Layer 6 of a small transformer language model trained on English Wikipedia (11 layers, counted from 0, width 64). Numbers have three digits each and are written without spaces.
A neuron adds its activation times its output weights to the MLP's output. To switch it off is to set its activation to zero at one token and run the rest of the model.

Output weights of the MLP neurons that the questions are about. A number n stands for (n - 500) times 0.0016.
n0: 530052528478566441637585587551413448524517675484427434398574360628496555533442474263516574252565475522514676544572399412546525285537600520445510592503501482598573540537595298412561561512609530
n9: 609489419556858361434561537564357365500466404453457389372307483387122572633400676409424564468218341670401873713603518358510617498467598459612568585510662614451512374575572612385390450554542570
n19: 736437414319855346415704444454218474563542666483511442548218528617839612655506619470414481380460828300541291576672333389400588774372483701511525827386467698505379542490409331431410208380479380
n21: 600580574504502532438545644472502488527558603601533382667613588513503502326408525466695517473713388656445778660476308496776375593490561381286112572391500381523511499076511204470603642254593397
n38: 384517519540657498488519519414560641422474541502421429498531464541522476433440446564434536466523591554463545538519475582699541595380464462274469608465368669447509381463626527467591431458457404
n41: 722541416587628549665587413494398576485570640607231457509185487384334503551470620314457566423477351417372723576592515394557556423365714583302465906501457475497459320555722426362500501570521473
n44: 503530519532579517497406490416614518316498415409430401551502539589572558459448477539471620423447590559418343458549574542702694656361500436436444495309386640493507359566635500437549553519401501
n47: 641627607442777421465552549474420534421508534308416535353442398327016488525431572519271673467364432663536683738487482364600702567553562410544510662506539514583286327582567448382403441601498667
n58: 460533549625566557388383516482554528507524599306336503472587787598574481517302730391563481372610566498415287456552806616371547487481297528520356328192684363490453498527494739377574497647377690
n66: 390706581397669485518385533369428621416557634507588431512557693546452582568464329623480469397592592562383580569441488686554397533548353481354457473422430529494469416405591554504450396477390492
n85: 698370430767724525663683688280429348338623432356715365600761496252690607478258451459607296785653434234511273345403109500495499314655512654392439360343663495250585845582670541547567403621423409
n89: 611341560437306514625704404343415382592402378656585518616679420465681503392543545611442338619508471648485312629402448387302496431507561498588337547487545440562491636481409398834474569424542437
n90: 377498475490486537464717560382498411438634437608532540279323483516350396435597549585591485546422442381575554473527641435430587411664489529445524542545491606595593453327533422592436640445597448
n99: 506505559501556542397404523520626577491441489500450533623579559536498596431443481461461625496559616497530507338496452600591524611431391358332402387426429580475584492552644555376652475365451427
n103: 833647280604615425438318481572443401477627574471440552413430693437357328545508499483636446501367519546440519565577382263530483619426594403577628599422603447406510351477634339655447406586545575
n109: 394451387638562424493477561651532573443550459483415488514543334574402554525530415300528652340469582541386464380458365515589507629371334368559498472800526495302628642742568623608385585513519432

Each question names a token from some text and the token that comes next. It shows the activations a of the neurons there, in the order above. A number n stands for (n - 500) times 0.011.

Then comes g, the gradient of the next token's log-probability with respect to the MLP's output, scaled to length 1. A neuron's effect is roughly proportional to its activation times (output weights . g). A number n stands for (n - 500) times 0.00096.

" con", then "son"
a: 496485500489489496489487677567500496524491549487
g: 418734605258375275496627658731375419486656636752475520451506435446388358477321635524611298391453594509403490411816498441301494676505547435628602316493425618432777628524622311492529427589372308
Switching off which neuron hurts the next token most? n103

" Royal", then " Liverpool"
a: 597499500488486497599491595641500486500503497485
g: 601410642669683509513420362490588376486543574646552617681497506696492733514431600356413249264639364427511320543590453519343391582454738733689366365428525555353410264771391474648411337558435296
Switching off which neuron hurts the next token most? n58

",", then " F"
a: 490489490489500485718500499493677549489568494487
g: 804495507649635535472469574381226441482568467547564553453372409614321652480683480421468457511685565488525354577270416491329361317481277831481318501463496437492522502530540776743481640506710202
Which two neurons, each switched off alone, lower its probability most, in order? n85, n89

" (", then "University"
a: 498493672485499499562500490486489493485500488495
g: 611545512788471309455526424379444581757660568573557544400390522655543516342635435477429434434456249563522397872466619490414402664401186528326487538504456386768610485368601674518509271297410648
Switching off which neuron hurts the next token most? n19

" University", then ")\n\n"
a: 491670490500500500491490495485500610571486492499
g: 468581614292601625454609675267349470468581547776525412319599529561330345311514362498486466718521410462391529515368649586321263268398576307462562365485714478513625589367796741534493512633534682
Which two neurons, each switched off alone, lower its probability most, in order? n90, n9

" i", then ","
a: 487695499500485485487558528486500485485485499485
g: 516424463334572428423274565534359256560592589241564697385348581565590515621569719473474511455601775552366531209759433536669520638650720398497396445738373604417417475675416277391346517498410553
Switching off which neuron hurts the next token most? n9

" the", then " M"
a: 557552485559492545485493487485500492488494499826
g: 471481355677538551564593313618414720420389610666490454436569423231468660683755578678362529331424552394544612761274326373606323432291459650570247504368491485358500630687532449671494655491363457
Switching off which neuron hurts the next token most? n109

" year", then " later"
a: 529518500589499495494485557558676524497500618486
g: 525502619459296620280364603450533405505615377298452314582623437440701608335263254498609394292386511386679554679675686551450507576474680486703604539510281395747591475452670296361552542702501547
Switching off which neuron hurts the next token most? n21

" this", then " view"
a: 519511500489500575494491573502500488497487487485
g: 662512439618293600335655399423535532336573389522663625569341426404562323409573615600500506682675404585372640500489683498458496657429512474441616735338167351460297446834733493471361498487238541
Switching off which neuron hurts the next token most? n41

"1", then " ("
a: 613506499564487500496490794589495536488500496528
g: 394713558646457494754467509713583342627641751595422308315652360610489596518192586266693469617515522423500346355410447416436502414446457495697773493483451482466593409202539408438476457329582698
Which two neurons, each switched off alone, lower its probability most, in order? n58, n0

" international", then " Street"
a: 485773500486505487605488500491500485485497491490
g: 463555691511388440841507489694425313399459617509625411837301608361336586711577448589493416554581509346454526666347410428555634299422454382274442578521601427354575542849498531485554463391239507
Switching off which neuron hurts the next token most? n9

"a", then "ic"
a: 486485500599577498522722645905500688494700485557
g: 437404598315188522419795682418593526517501417563579377387523743582476172414447459561587496620619455453384778592609575480431513525876429424370448602520415418581459414438682270396639565369347611
Switching off which neuron hurts the next token most? n21

" series", then ".\n\n"
a: 587683500500485502588512498498498572531588519500
g: 394539390171704535474431608637346416396551682555566349472597831568611653536414488419334487598659599690433483255404555518452628336508741431383523264530585500314473519489441801384271400555534588
Switching off which neuron hurts the next token most? n9

")\n", then "-"
a: 485564578495490530515497497497486485494540615492
g: 370607195338673554448450463304430416438374481364403663462498400635579540602590517515646644552610515337492435577491387368596575721442632371554412608808679341736416550438312105470677579623535457
Switching off which neuron hurts the next token most? n19

"===\n", then "The"
a: 485791485517488621539500485490510488499485523487
g: 617439560793570499515534603573605341450537593548637510372586434442480630339456505535283401424344535610380549401696763711171427340398345596396383391305381622461643380416599883693499504453458459
Which neuron, switched off, raises the next token's probability most? n41

" the", then " character"
a: 635549494505490588491485520547500499487499499663
g: 365366333354561782293535458593351280547327582482772668387543406418366457439330358413567534461453684455401541240806511689419600486731520525522488541557456728374564583489630442404500767562392612
Which neuron, switched off, raises the next token's probability most? n41

" University", then ")\n"
a: 490606487500498500499499500498500597604612488499
g: 543539510217553484467642359214278457407401470663349551718706497463518417482462623645344358777499713470269486602319432466372351478513632371533475401501744372532420647587664781524452468564576672
Switching off which neuron hurts the next token most? n89

"er", then " Bah"
a: 486683500486497487485485616492500547492605493500
g: 545615349639310669641575543579439614527615528553544448662532392245428403782446500496450468309584233427602642673359589538399632579440327620668283482359307581565385715410438429766335560422561247
Switching off which neuron hurts the next token most? n89

" born", then " and"
a: 494492500498499485491500531624492493494519490486
g: 450617390549440197268635419553413459611589673482499565563306481580431646480543668382583352334716772409440487499573604428845603624547466613107546394358541545372504515419389660515375535298545598
Switching off which neuron hurts the next token most? n66

"-", then " Jon"
a: 510485492486495541485492673489491488491485485489
g: 472682321550560542593504625513193718442557500781484433386421336500596536456466315403529560430363626684502637511343378672449689545433436480816405280415505407493565516544323528795360607192496603
Which neuron, switched off, raises the next token's probability most? n58

",", then " the"
a: 490631491523491496494485490497590655485498487490
g: 743722352670498477541625484386488484352420521189631639428465632764524449574529498513576591491297291394430276419512413781181529485393552623618598351646422403533645418725598422571546500283441444
Switching off which neuron hurts the next token most? n85

" reputation", then " among"
a: 501708500491487485499485486490493587556505789498
g: 534704348526315491499556630617604273366419362350414735370336477460577344465437570457546412714435487390810439319596336532332604582363214470603577502535611607699357501606689524561328679606733464
Switching off which neuron hurts the next token most? n103

"d", then "ivision"
a: 544499496633666486509588667495500506572524598489
g: 437508569512343478401560564561777550611343648548468178449634348587740583471497636541270406449667357308296526708433439437530662552209526648635559694315291338609422430541568423489655406514470675
Switching off which neuron hurts the next token most? n38

" junior", then " doctor"
a: 485713500485498487550489514663500501494718493500
g: 359649676562475553220664331541415591571532516565565634551606338555439527421501348548679340592386519471547549748731545336538425512768166323352489561644563442257485633464655631575272416328359445
Switching off which neuron hurts the next token most? n66

" junior", then " do"
a: 496739500485485494526486498504500503485489498499
g: 508347385679450436423459439485399682607560431561455654580532565375439593655623281215360313635356602642570655628610564711532605835528510591256476581507314478482588555411374626643273259391343378
Switching off which neuron hurts the next token most? n9

",", then " for"
a: 485620488525503497495490497500681638490490487495
g: 359653403378465613536433495817346577227324484456518559467556490804448529669573440552582438496335487572448480543140373428451539772720453525590594430646713663377565413442363482593403320584266603
Which neuron, switched off, raises the next token's probability most? n85

"1", then "3"
a: 579538500489489493968500492503568550596485489568
g: 594639475503420535506288422514767558446495451164442497548592468667560406468348416541765689487263497496455380625328419303474541483498876625457499455757604455439577365498488297283706435695495561
Switching off which neuron hurts the next token most? n44

" is", then " not"
a: 495485507485568485499488500490497632488544605497
g: 653554625656422621529439603511707434381523525615335108469569687428396415435349067477558386500422527767641530481604660426478503466615554678412522615396408330370473544282383628660585391665483524
Switching off which neuron hurts the next token most? n103

"ers", then " "
a: 485666500494667495826485497493500721632586556500
g: 559381629535223209611591457565784750567235330526385507545501402524516576493315642672456585655425515282422505543521425449364460574265633380778595637318538451662418423655463458513717340532511501
Which neuron, switched off, raises the next token's probability most? n90

",", then " Golden"
a: 499742485499493488486489491492664510487486507486
g: 498542442500427427613667463673449682486412589621586603757541496305470298503637541565196577435413254371363424619370301567534482317232351648646702555419674484424420805647497573543536649439425315
Switching off which neuron hurts the next token most? n85